Layer 6 of a small transformer language model trained on English Wikipedia (9 layers, counted from 0, width 64).
A neuron's activation on a vector x is GELU(weights . x + bias), where the dot is the dot product.

Input weights of the MLP neurons that the questions are about. A number n stands for n times 0.0034.
n6 (bias -0.251): -70 8 -3 -54 -101 -6 -77 112 -147 35 -77 -7 -66 62 71 -27 -54 -15 -32 -51 18 65 -10 -1 -225 32 254 -30 -131 117 -111 -23 37 94 -115 76 19 -84 -50 -17 -1 40 -45 -111 -40 -20 -9 -73 32 -62 -31 -136 -38 -132 -48 -41 -36 13 -81 120 26 20 9 61
n25 (bias -0.122): 8 74 139 51 104 77 -191 -33 -34 -14 84 88 147 -57 31 57 113 -21 134 -247 86 24 51 40 112 104 -7 54 -121 -23 62 133 -78 100 -64 -37 111 -73 63 82 17 -37 -25 123 46 -9 -102 -268 21 119 102 111 -75 -55 191 -141 191 23 -8 -81 -115 146 62 47
n26 (bias 0.090): 54 61 93 27 -62 -168 -140 -29 -7 -145 21 -119 25 -27 -243 90 41 52 78 59 -10 240 -85 2 89 -126 -40 -209 4 -95 134 -54 -6 -47 116 23 58 82 -156 161 -42 41 -83 3 -173 -60 162 -46 14 26 -62 -164 -98 51 -67 -146 181 28 -24 -13 26 77 -230 -39
n29 (bias -0.079): 101 -96 -194 60 -40 157 -167 -92 -105 -74 -44 -96 17 220 -237 -5 -49 63 -82 4 43 22 76 -19 -86 188 31 211 40 120 -83 229 35 113 -91 63 -38 102 -13 -33 -94 49 14 189 94 107 165 -124 -66 170 -80 -30 87 80 134 -51 251 -22 -64 -44 44 111 155 139
n39 (bias -0.594): 16 175 65 -56 42 -25 -4 -165 -74 68 22 -64 -111 -9 -9 101 126 5 -40 50 182 -37 -97 12 66 137 22 -93 13 -40 31 63 163 1 -31 148 -28 16 2 208 173 -101 27 25 5 159 -43 15 70 133 8 68 64 32 16 108 43 59 21 43 29 -37 103 -101
n55 (bias -0.074): 114 112 81 21 62 115 -97 -33 35 -111 53 -17 -33 -104 -1 154 -15 116 3 -145 -57 164 -102 237 72 57 -25 -60 -7 -114 158 168 35 -7 29 -73 -100 32 250 119 -19 46 -168 145 213 33 -72 -78 -21 59 -25 -49 -117 -123 -44 151 40 136 139 49 -201 127 87 90
n58 (bias -0.077): -146 -48 101 92 32 32 37 -48 85 -138 42 -118 17 39 76 182 -74 13 -18 -47 74 -52 -50 -25 234 -72 -98 -150 -146 -50 39 -6 98 217 79 -247 4 22 -211 99 -151 -74 30 14 -58 -134 202 74 74 1 68 -175 -54 -78 -6 7 9 -10 31 -58 0 -109 -57 -134
n61 (bias -0.318): 20 351 180 7 -14 -74 28 210 59 -127 -36 102 -102 24 144 -92 -38 10 209 291 166 138 -98 20 226 13 125 -20 -6 20 -48 -58 83 -28 -173 89 17 53 78 55 -16 -30 136 66 -154 164 262 85 23 -29 250 174 -13 114 -14 -47 -109 274 68 7 9 -42 123 -23
n68 (bias -0.468): -21 -107 -209 -83 -18 -29 -55 10 29 -38 -120 -135 18 104 -23 -89 9 16 -105 37 68 -25 -56 59 -15 -71 -74 -163 -135 -214 -108 -34 49 -122 -89 13 -154 99 -3 149 -169 -13 32 -3 16 -95 -207 154 -73 -222 88 217 -157 95 -217 193 -90 122 69 34 -110 72 122 -87
n82 (bias -0.434): 7 184 149 -159 -13 -172 29 71 131 3 54 -75 171 18 79 94 57 45 -43 128 -89 -25 83 88 12 17 108 51 140 14 -112 -170 -124 117 70 82 97 -8 -136 -60 89 -17 -10 -36 76 85 127 68 98 -85 -77 -42 -75 135 146 117 -15 -46 -16 116 110 -29 -5 2
n99 (bias -0.146): 71 -152 59 158 193 -57 206 24 -96 -52 -13 -52 22 123 137 -6 -21 37 31 -11 -78 -115 146 64 68 21 76 -35 -24 -84 151 61 4 84 -17 -112 -52 54 128 38 56 19 10 84 144 132 61 -90 110 -126 -54 59 -20 26 194 15 1 -20 107 55 -146 -158 -79 89
n116 (bias -0.315): -21 116 -9 108 -133 125 -62 29 102 39 -19 33 7 109 140 -41 -3 -8 79 33 105 161 -8 -205 69 -66 -53 132 -48 6 118 -148 -153 -59 76 45 28 120 147 87 85 70 72 43 -22 16 -72 109 -162 -194 -124 39 7 -89 188 -30 -90 28 47 68 -48 91 -54 70
n119 (bias -0.094): 273 -184 65 14 51 6 21 184 -53 -71 -2 40 17 160 -38 52 -200 -4 -61 222 -143 -63 -140 -214 107 -113 -72 6 -5 1 -55 48 -90 71 116 -130 -125 -167 -42 -47 -96 -52 -193 -74 85 16 -87 -50 -45 -44 35 -15 4 -40 -246 102 -35 10 -1 -3 -197 103 -17 -45
n120 (bias 0.100): -79 -13 87 23 71 -56 124 54 48 89 113 -63 209 -28 26 -26 15 20 -34 90 -60 -62 40 -168 210 64 -27 -39 77 -29 55 -44 -27 -68 1 65 -161 64 -78 -42 -58 -44 21 127 29 9 -76 -137 54 161 15 98 -5 -78 18 101 33 21 -61 -55 -161 39 -118 11
n123 (bias -0.243): 61 46 135 142 13 115 136 -47 -44 42 176 75 -38 9 -66 -181 78 -141 174 150 83 65 157 -79 118 75 156 72 -163 50 79 -78 93 77 162 0 211 59 51 -6 -175 331 -5 82 -78 65 91 105 77 15 107 5 -11 -144 -161 13 0 92 -51 45 46 25 -45 16
n138 (bias -0.228): -27 -256 17 95 15 -31 204 80 61 94 90 94 122 45 28 -100 93 -83 167 -60 -43 64 120 83 67 -10 49 -32 -106 103 46 162 1 190 -22 9 45 54 -173 -58 -112 228 124 57 273 -20 -4 96 -60 92 30 -50 53 -111 -61 20 159 -101 -143 17 -122 90 -129 -4
n141 (bias -0.296): 15 115 83 -28 -97 -82 109 -151 -131 12 -177 -22 -72 111 49 -25 70 -14 -60 39 92 -9 -110 -95 -3 -78 -87 -50 69 -104 11 3 22 -85 112 11 -104 55 -73 71 -113 123 196 36 -40 101 -9 107 130 77 -100 -61 72 35 134 -71 5 -55 -93 -12 111 -75 14 50
n146 (bias -0.315): -99 -10 -228 143 29 54 73 73 32 44 91 73 73 4 -8 3 25 114 144 65 40 -67 -27 -13 20 -61 -142 -96 -4 -139 44 214 123 66 55 -31 -95 31 -23 -48 -108 -46 -124 29 20 -88 156 31 -28 6 -239 -53 -44 22 -127 -125 -106 -48 -167 24 -13 -74 145 -91
n151 (bias -0.088): -135 -40 -180 -95 -49 75 -48 -80 -264 35 -5 -130 -15 -49 -244 1 -38 59 0 -70 -84 -101 167 -38 88 -60 -96 47 -3 89 40 -75 -91 -35 25 -114 55 -14 -52 4 -12 -132 31 -27 94 -61 -79 -25 112 -50 10 35 -93 -159 79 115 14 132 -84 -13 35 47 107 -174
n161 (bias -0.451): 3 -25 35 108 32 149 -15 69 79 56 -12 222 90 -64 -36 170 116 111 1 -151 157 67 186 35 62 86 -39 -7 -46 -119 218 44 56 63 121 18 115 -16 140 124 194 -9 43 35 84 53 78 40 101 117 -21 -10 18 130 109 -49 -77 -7 -41 92 40 20 -101 -85
n164 (bias 0.094): 30 -88 89 5 156 106 -64 -78 -54 56 46 82 113 -75 137 18 -138 78 -39 -100 77 59 -98 -53 60 -211 63 50 208 -46 25 113 -56 48 -23 144 -72 -24 -39 -47 87 -193 69 3 223 -78 92 -163 -24 -194 -5 17 36 20 42 -58 160 -44 -77 5 19 54 -75 -12
n176 (bias -0.011): 96 17 -119 56 -2 122 -108 -66 19 -162 11 -10 -67 83 66 -124 127 -80 80 104 -47 135 21 -168 -31 42 -50 207 -99 -99 6 -73 63 -162 32 175 11 25 216 93 -64 -23 137 6 -167 160 -140 -134 38 66 56 141 148 60 -99 141 79 51 160 29 -84 10 -50 -69
n179 (bias -0.100): 94 -150 28 -2 38 -9 -55 34 -87 73 53 33 -20 -137 124 57 -94 -65 -104 95 50 10 -35 -15 -60 24 -127 -140 -65 69 153 27 109 -72 27 -1 -97 117 -100 286 2 24 21 14 -4 -15 -64 -1 -51 82 -33 -50 -33 -48 -131 79 13 -101 -74 61 190 -83 144 116
n186 (bias -0.509): -117 266 61 37 -175 -185 124 90 8 181 51 71 352 -219 248 197 -32 140 -44 -93 -9 127 -98 174 195 82 177 -15 89 42 -79 30 93 131 14 22 -169 151 -215 86 -143 -29 45 0 132 -49 113 -15 195 11 -104 166 -72 79 206 163 164 322 -80 118 176 -62 153 78
n200 (bias -0.358): -149 137 173 97 199 -99 -155 -42 -11 -78 109 40 -49 38 23 164 178 67 104 62 83 33 -31 34 -15 -53 -12 194 34 -2 64 -82 -122 -57 -105 58 -87 -41 -128 -59 -242 -33 28 27 51 68 -57 110 -101 98 -151 1 71 -112 39 -13 51 91 175 78 -193 152 -188 107
n205 (bias -0.014): 26 -78 78 2 82 -50 67 44 0 -44 3 -77 33 72 7 -102 189 -210 73 -38 -137 141 -71 -72 -82 -64 -45 -75 85 -9 -92 74 -20 -37 130 -89 -2 -142 -52 -32 6 115 26 -59 -30 98 -96 79 38 -6 11 -106 20 191 46 -81 -71 23 13 -87 73 39 22 14
n230 (bias -0.241): 147 158 -62 125 102 202 122 38 -10 0 -167 29 35 -24 -183 -78 171 -140 32 78 -31 244 52 -83 94 143 -119 -48 -153 -95 149 -146 -24 -184 251 96 -139 103 -111 -51 -120 -166 -6 13 85 19 -120 125 -71 46 -57 -28 -58 -197 23 34 -110 -14 -70 126 -10 -118 -60 -10
n243 (bias -0.109): -59 -86 38 -84 95 144 74 -30 -130 -4 -148 3 5 -63 73 -187 209 -81 9 -58 -159 146 79 -27 44 -65 -154 -7 -35 59 -43 76 42 -7 -197 -21 -71 -2 56 -31 149 174 -115 -58 82 18 -69 -13 91 -68 -66 1 93 -264 122 51 92 174 -247 88 86 -13 4 39
n244 (bias -0.034): 17 27 98 183 12 71 64 79 72 82 212 117 175 -475 121 10 -21 -63 29 47 -82 -73 -7 17 222 -25 65 -121 -96 -139 -76 31 94 -77 187 -39 -112 19 12 124 -121 5 154 -19 27 162 -109 -160 94 164 71 -148 -3 -37 211 20 177 58 113 13 -21 -74 -300 -153
n247 (bias -0.033): -75 20 12 -39 44 -34 52 -64 -14 20 -11 -11 96 -56 -83 55 91 -31 146 5 84 160 27 33 192 -38 -10 124 -35 -129 91 -123 -95 -204 -28 20 -46 -90 51 89 -137 -96 15 -115 37 18 12 -17 -59 -306 -115 -71 76 -101 -93 -16 42 89 136 -180 92 5 -50 -38
n249 (bias -0.145): -100 11 -24 21 95 29 72 -109 -63 -59 49 -80 37 28 -97 11 -56 -7 -3 -219 -46 95 9 -43 -66 4 -59 141 90 -80 73 55 -129 -3 81 52 -76 -115 -105 82 112 -53 88 73 -147 1 -88 -90 -45 -37 -5 -3 -110 -116 -25 -43 -26 100 20 -138 58 30 33 -135
n252 (bias -0.392): 43 -55 27 -19 59 -27 -88 -46 -232 137 -159 88 71 -119 120 19 187 -69 164 111 -213 51 38 -106 28 -73 -80 -172 82 84 -30 -151 -34 24 -67 92 -138 -50 -260 190 11 -33 54 -116 -103 345 43 -63 42 -115 13 16 -60 -2 99 333 137 -22 74 21 92 112 -245 30

Each question shows a token from some text and the vector x that enters the MLP there. A number n stands for n times 0.013.

" |": 31 -40 15 18 -177 50 100 64 45 33 33 -3 -81 -50 -44 40 3 44 -55 23 29 -21 -30 47 -111 0 -11 39 181 8 -18 21 30 -35 -15 -93 92 -71 11 1 99 -50 -26 -67 -187 -100 15 36 -54 -10 -59 -47 74 27 105 40 -101 3 -51 -119 -64 -40 28 18
The neuron with the highest activation: n205

"–1": -17 111 11 -54 -59 102 27 16 -27 15 -119 51 -106 37 -117 49 -49 -21 -148 -18 -55 -24 10 27 -31 58 -4 -95 92 26 54 4 -123 -28 -17 -89 92 84 -30 -13 39 -112 55 -17 -114 5 122 -94 -158 92 17 6 139 78 52 47 -63 -56 17 49 -87 -49 106 -85
Which three neurons fire most, strongest first? n29, n151, n39

" of": -1 -25 -27 -6 -83 1 47 -29 112 -40 -85 38 70 -120 -13 -41 38 22 0 1 -41 22 -28 -6 54 53 -39 -53 1 51 22 -36 -83 -4 73 1 50 115 32 -23 -109 -45 3 54 -88 13 -34 8 -77 -9 -11 -29 -35 -12 85 -10 -47 -6 4 -18 20 -108 22 30
Which three neurons fire most, strongest first? n230, n244, n116

"4": -138 41 105 -121 -28 122 15 -35 26 -20 -17 119 -88 65 -135 47 -11 3 -11 -88 -73 -64 -7 41 -63 -6 31 -31 100 41 1 -46 -72 -104 -65 -118 134 32 71 -36 83 -97 -48 -144 -179 86 100 19 -102 -30 -31 -31 88 62 64 120 -14 5 -16 -13 -38 -60 52 16
The neuron with the highest activation: n151

" Con": 10 -69 15 -116 -48 -31 89 -55 138 -85 13 -29 -63 -21 9 22 19 -46 -26 -72 -57 38 -57 -11 64 113 16 -67 67 -2 -46 0 -85 14 -25 -114 324 -14 9 -32 2 -7 -93 -39 -60 48 -83 135 -11 116 3 29 25 94 -19 -4 -48 -35 8 -93 16 -143 84 -38
Which three neurons fire most, strongest first? n205, n82, n58

")": 27 17 -15 65 -46 -25 66 7 70 86 5 93 -131 -30 -72 61 -4 0 -65 34 15 -39 -10 -49 16 -99 -61 -13 91 1 -6 86 -19 -73 -44 -21 214 -42 -13 -37 4 -73 13 16 -33 -72 7 -65 -74 -93 -9 63 -43 123 135 -32 -97 -31 16 -82 -104 -62 -4 -11
The most active neuron and its activation: n164, at about 1.6

" m": -84 -92 11 -23 25 -11 28 -119 159 11 -59 109 -72 -3 34 -66 88 -58 -110 -45 -25 11 -36 166 -99 -108 -76 37 35 1 34 -53 -56 78 2 14 144 90 77 11 -6 -74 -145 30 6 79 -44 -43 -93 50 61 -45 52 50 -93 44 55 -2 -31 -50 18 20 -85 -16
The neuron with the highest activation: n138

"L": -21 30 15 -55 -124 26 49 87 43 75 -66 34 -29 76 -78 -43 50 23 -72 -123 -41 -77 57 152 -24 40 -97 -137 60 152 15 66 -114 -59 -32 -12 273 -55 49 7 106 -14 -21 -25 -46 39 38 -9 -121 194 -62 -52 -54 -12 -6 60 -123 -9 -39 -33 -61 -146 7 -115
The two highest activations, in order: n161, n151

" ro": -33 -31 34 -26 -75 0 123 -157 27 50 7 -12 -140 5 110 59 -4 57 -7 -30 -15 -133 -37 -84 -78 -51 68 77 -114 43 -31 -77 -6 -15 20 -56 31 81 145 -28 135 -97 -27 17 73 72 -46 -48 -84 126 80 51 -102 86 -82 -17 -3 -95 49 -124 -30 -7 18 -14
Which three neurons fire most, strongest first? n176, n39, n99

" He": -27 12 -9 53 -28 -39 -34 -105 54 41 47 2 -65 -82 46 -7 -36 -32 -123 -1 22 -87 -48 22 -14 87 8 -8 20 98 -43 57 18 44 23 26 118 -41 30 -14 -25 43 -33 -106 -6 14 57 -29 -70 -6 173 8 -124 23 -13 12 -58 -34 7 -133 -53 -6 -23 59
The neuron with the highest activation: n123

"sh": -11 -29 14 4 -127 42 25 32 36 -31 64 80 -122 53 0 49 69 16 -86 -62 -25 -212 -30 71 -66 147 22 26 11 11 -39 -40 89 -1 -46 -39 224 124 25 87 -97 -16 -154 23 -203 -40 63 12 2 38 111 -18 84 -62 -54 -59 -142 -30 -135 -63 -17 -14 17 -37
Which three neurons fire most, strongest first? n123, n58, n6

" O": 60 -35 46 -180 -20 -26 89 -73 64 -38 27 61 1 -27 -3 32 27 22 -67 -48 62 -21 -57 52 -8 54 -31 -39 90 34 -63 4 128 -5 49 -60 243 -26 33 -16 37 -5 -170 -49 -202 7 -23 -14 -57 140 -29 -32 -48 19 -28 91 -52 78 -46 -85 -44 -143 -12 47
The most active neuron and its activation: n39, at about 2

" led": -41 8 -39 -9 -91 -46 81 -103 -13 61 6 63 -26 -56 130 -36 15 6 -58 -18 -84 -26 -28 -89 -42 43 45 55 132 63 -5 65 -25 -18 71 36 -22 -5 19 39 -83 -55 20 60 -66 61 -21 -63 -108 -130 75 27 -46 10 67 106 -27 -157 -29 -58 84 -107 21 -37
The neuron with the highest activation: n252

" ": 25 29 55 19 -8 45 -22 -48 69 56 -3 23 -45 20 -78 -13 -41 36 -92 -71 -54 -78 31 82 49 37 -106 18 170 -93 -60 -49 -70 -56 -6 -4 183 -110 116 -14 60 58 -150 -13 -86 -74 40 23 -129 36 44 22 88 6 80 88 -137 -90 -73 -101 21 20 11 -52
The most active neuron and its activation: n161, at about 1.8

"p": 11 30 27 -53 5 67 106 -70 -47 65 -121 120 33 -24 41 -50 -21 -39 -123 -45 -85 36 -26 32 -104 -115 11 32 187 14 -69 55 -95 -72 -68 -39 347 55 80 -60 48 13 -40 -59 -15 29 -10 -15 -18 103 33 -19 109 -38 -56 -14 65 -34 -20 -39 -5 -143 -31 -62
Which three neurons fire most, strongest first? n243, n164, n205

" sc": -142 43 54 7 6 -133 124 -114 77 6 -60 123 -114 -20 4 -43 141 43 -79 53 -17 -106 -36 -45 -58 93 -46 45 -26 -46 -1 -35 -35 -64 98 -61 -77 -6 93 -9 35 -43 -78 104 93 33 -27 -15 -1 105 58 38 16 -8 -14 -59 44 17 -23 -113 -18 6 -97 -20
The neuron with the highest activation: n120

"3": -109 67 50 50 -84 10 44 -19 50 9 -74 135 -160 4 -69 165 -54 26 59 -34 -74 -93 -113 10 -111 30 -41 59 34 71 -16 57 -118 -96 -23 -107 110 48 11 19 -73 -116 -13 45 -15 2 -1 -3 -114 -34 28 44 17 -9 109 72 -69 31 -23 2 -64 20 49 -33
Which three neurons fire most, strongest first? n200, n151, n116

" 199": -67 173 -25 2 -48 -7 134 27 52 -43 20 -83 -120 12 -76 56 -75 93 -53 20 -31 -110 -85 49 -154 87 -38 -5 -13 15 20 0 16 -87 5 -150 -6 78 39 79 -62 -32 1 -99 -59 76 113 42 -87 40 -45 48 116 -1 25 79 -54 -53 -97 -120 27 -47 69 17
The most active neuron and its activation: n141, at about 2.9

"-S": -130 -23 10 -124 -52 0 119 -84 -9 -15 5 111 -31 -8 64 18 136 93 -108 -78 -24 22 -35 26 10 163 -43 34 22 39 34 -23 88 -38 -2 -171 201 -87 0 43 -23 -82 -72 -1 -185 75 45 21 -96 42 20 -17 44 18 -36 23 -31 11 -19 -23 8 -104 -70 -11
The two highest activations, in order: n58, n161

" 1990": -44 107 -4 -9 -86 -24 117 29 45 -1 -47 39 -92 -64 -48 52 -51 114 4 23 -31 -166 12 23 -142 78 -48 -21 35 61 46 11 18 -129 -13 -104 -21 -22 0 26 -6 -58 -53 -61 -34 18 -6 28 -29 -35 10 72 81 90 28 137 -78 -129 6 -73 63 -70 104 -65
The neuron with the highest activation: n179

" influ": -24 -33 -6 5 -93 16 10 -132 72 66 22 -13 22 -47 1 -25 25 36 -108 -24 33 17 -4 4 -67 -1 96 -6 132 -55 -91 -91 -97 28 -102 42 -167 66 2 5 -64 -12 -53 49 -95 79 -7 -114 31 63 114 90 65 -35 -47 19 25 -66 54 -101 67 -32 20 29
The neuron with the highest activation: n120

"ript": -18 72 78 -87 16 -88 135 -95 -1 -25 -93 129 19 -52 -97 37 84 31 -34 -126 -45 -97 -28 -7 -25 -10 50 -23 101 51 -17 65 -60 15 44 -80 7 21 101 7 99 -66 -41 -40 -26 52 -14 -93 -17 93 -13 111 97 -27 -117 -11 13 10 35 -181 -6 -3 -53 12
The neuron with the highest activation: n249

"se": -39 -9 -156 -58 10 -29 -13 -76 3 16 -52 30 -118 32 -83 99 40 23 3 -89 -43 -120 -10 78 -17 30 0 105 28 59 57 0 64 54 -50 -38 264 -84 162 -25 -70 33 -105 49 -21 72 56 -62 -5 117 62 16 166 44 -40 -40 -133 -98 -34 -136 -64 -108 -101 13
Which three neurons fire most, strongest first? n29, n161, n176

" 2004": -36 112 -33 -33 -35 38 127 -3 44 -1 -20 42 -75 -20 -37 91 18 118 4 43 -36 -190 13 63 -162 60 -43 -61 14 0 15 -15 22 -139 7 -124 -40 -102 40 25 -33 -86 -16 -4 -60 39 45 3 -36 -55 40 13 51 83 36 132 -84 -111 -2 -97 39 -142 81 3
The neuron with the highest activation: n146

" o": 21 -34 75 -124 43 -83 64 -158 29 28 -22 55 16 -57 -24 4 38 54 -32 -67 -9 -5 -11 46 -31 5 -31 46 144 4 -52 23 28 50 -3 -21 118 39 47 -85 41 -34 -170 -66 -5 32 -21 -33 -27 56 32 123 4 14 -68 20 37 81 -96 -99 -41 -109 -100 76
The most active neuron and its activation: n243, at about 2.7

" career": 6 76 -21 -11 8 43 -22 -115 47 25 -58 65 -116 -76 -42 111 16 -11 -53 -52 48 -62 -65 113 -5 -55 3 -10 -26 33 36 45 10 -45 71 -103 -2 3 77 29 34 -85 -90 -77 70 6 87 -106 -11 17 134 124 38 71 -34 4 -43 -121 -26 -73 -88 -71 23 -38
The neuron with the highest activation: n55

" off": -32 -113 53 30 -30 17 38 -120 76 -33 -3 -15 -45 -90 9 -11 22 44 -143 -45 -19 26 23 -16 3 -10 71 17 -6 6 14 54 -67 -6 24 -65 -88 207 1 -45 -53 -109 -54 17 -46 19 -46 20 -6 -11 88 -5 118 -27 22 60 5 -50 -26 4 10 -57 36 -45
The neuron with the highest activation: n58

"ident": 12 25 -12 -9 -15 4 0 -27 69 -21 -33 76 -90 -108 -72 24 0 28 -32 -21 8 -60 -19 77 31 -52 21 -49 134 -15 17 -13 -143 -49 16 -96 168 74 -40 -39 18 -69 58 -47 7 59 35 -27 -37 24 58 164 62 47 -78 -58 -49 -134 27 -88 14 -44 56 -49
The two highest activations, in order: n61, n164

"el": -70 -22 -70 -12 14 41 91 -109 19 -8 -5 235 -22 -1 -39 -94 102 -47 -82 -59 -71 47 7 -43 -46 58 12 -118 48 74 -115 120 -94 113 -10 -67 220 26 33 6 -10 -45 -13 -71 50 15 89 -57 -46 4 -16 60 59 37 -19 64 -65 -110 -6 -53 15 -74 -75 -112
The two highest activations, in order: n138, n161

"at": -31 -168 14 -24 1 -55 132 -50 37 -15 -55 97 -3 -24 -100 12 24 24 -85 139 0 -75 26 5 -51 -113 10 11 149 30 -80 -39 -78 0 22 -45 126 125 60 36 32 -33 -129 -54 -142 38 29 -13 15 69 26 170 106 -139 -83 -23 23 -8 -72 -59 -40 -21 5 -1
The neuron with the highest activation: n119

"ex": -15 2 9 -79 -66 8 209 -137 75 -2 -39 84 68 24 -46 -92 88 -52 -106 -66 -50 -93 -21 25 88 -50 -1 24 97 19 87 -44 1 -20 -89 -80 103 -24 131 -43 3 -7 -84 -87 -26 8 -69 24 -128 38 71 59 64 105 -36 -3 38 61 -66 -27 -86 -157 -6 44
The neuron with the highest activation: n243

" acc": -95 -76 -22 -76 3 -26 106 -121 83 -42 -20 -85 -22 44 11 -8 41 -74 -122 35 53 -206 -20 97 -56 2 80 7 65 -53 71 -55 -94 5 -114 14 -59 26 105 38 104 -10 53 46 11 -26 -4 73 -100 -45 13 127 65 40 -72 57 -87 -50 52 -75 72 -151 -17 7
The most active neuron and its activation: n68, at about 5.1

" (": -81 6 121 -78 12 -41 -19 -5 -18 23 -5 96 -124 42 -75 17 -53 142 -134 16 55 -67 -12 113 97 52 -26 81 75 -5 63 -59 -64 -67 -31 -101 114 -16 22 -69 42 4 -58 -30 -51 -14 23 23 -166 -26 -26 41 97 -11 71 -52 -63 -59 -56 -67 -113 63 -71 75
The most active neuron and its activation: n200, at about 4.4

" the": -13 -19 -9 1 -1 2 32 11 16 -65 5 120 -1 -168 52 9 -36 4 -13 60 1 -35 -3 7 5 -14 1 -29 -14 31 10 -51 -37 -11 23 -33 -86 18 30 13 -22 -25 -6 14 -35 28 -16 -18 -31 74 35 -48 27 6 41 -9 -56 -8 -8 -34 -24 -21 -80 25
The most active neuron and its activation: n244, at about 7.3

" Sch": -54 20 53 -63 -83 -89 -54 -113 -3 -92 -52 152 -159 7 79 -87 105 51 -74 -58 50 16 -40 12 -118 91 6 -90 123 80 -96 1 120 -1 -14 -67 314 51 65 47 50 6 -49 -17 -33 -60 26 7 -68 52 -2 -19 -15 -15 -1 61 -93 40 9 -82 36 -91 -75 -12
The two highest activations, in order: n6, n39

"og": -37 -12 43 -24 -17 -34 64 -112 20 58 91 133 -75 -64 21 -25 -31 93 -45 -69 -10 -26 -24 -2 11 -49 26 -16 102 52 8 -30 -48 -55 -39 -26 45 21 29 115 64 -62 -96 37 -93 -4 56 -39 -10 25 60 120 33 25 -139 -75 40 50 -49 -125 -119 -35 -47 -20
The most active neuron and its activation: n164, at about 2.7

"y,": 57 -9 -12 -38 -75 -31 44 -50 -8 36 -24 62 -56 -88 -52 47 106 45 -38 39 15 -25 -75 78 -120 -6 -16 -27 -56 110 -45 -26 -37 -36 1 -5 33 36 -35 6 -139 -53 14 36 -79 -55 45 72 -64 -33 -25 50 -50 55 57 -31 -103 9 17 -66 23 -5 93 40
The neuron with the highest activation: n68

"r": -16 47 -28 -68 -72 55 87 -32 -27 98 36 189 -119 55 -33 -27 -48 55 -185 -65 47 -167 -71 -79 -83 -45 17 7 183 82 -36 91 -215 3 -66 -14 118 86 55 8 -46 52 -14 -16 -79 18 65 13 38 149 -75 49 -17 -46 -25 -2 -86 -94 -15 -27 -3 28 -73 -85
The most active neuron and its activation: n141, at about 2.6

"ust": 34 -46 -104 -47 4 -69 274 -59 100 -23 6 62 37 -48 28 7 -30 74 -57 -23 -2 -69 15 -75 -102 -26 94 -73 105 19 -24 39 -114 17 -137 -77 -91 47 -49 16 26 -32 -7 71 -48 6 77 -4 -68 128 2 84 47 -28 -38 14 77 -34 21 -81 -79 -81 3 -73
Which three neurons fire most, strongest first? n120, n138, n99

" gradu": 9 -6 24 -26 -58 -7 -7 -113 75 -26 33 41 -12 -61 42 4 45 -10 -126 16 -78 -91 -47 10 -70 102 58 38 114 -2 -42 152 -66 54 61 -161 -56 64 -20 1 -3 -16 37 11 80 60 42 -33 -71 -6 58 33 5 -16 -69 80 -1 -127 -42 -168 78 8 18 -85
The most active neuron and its activation: n29, at about 2.8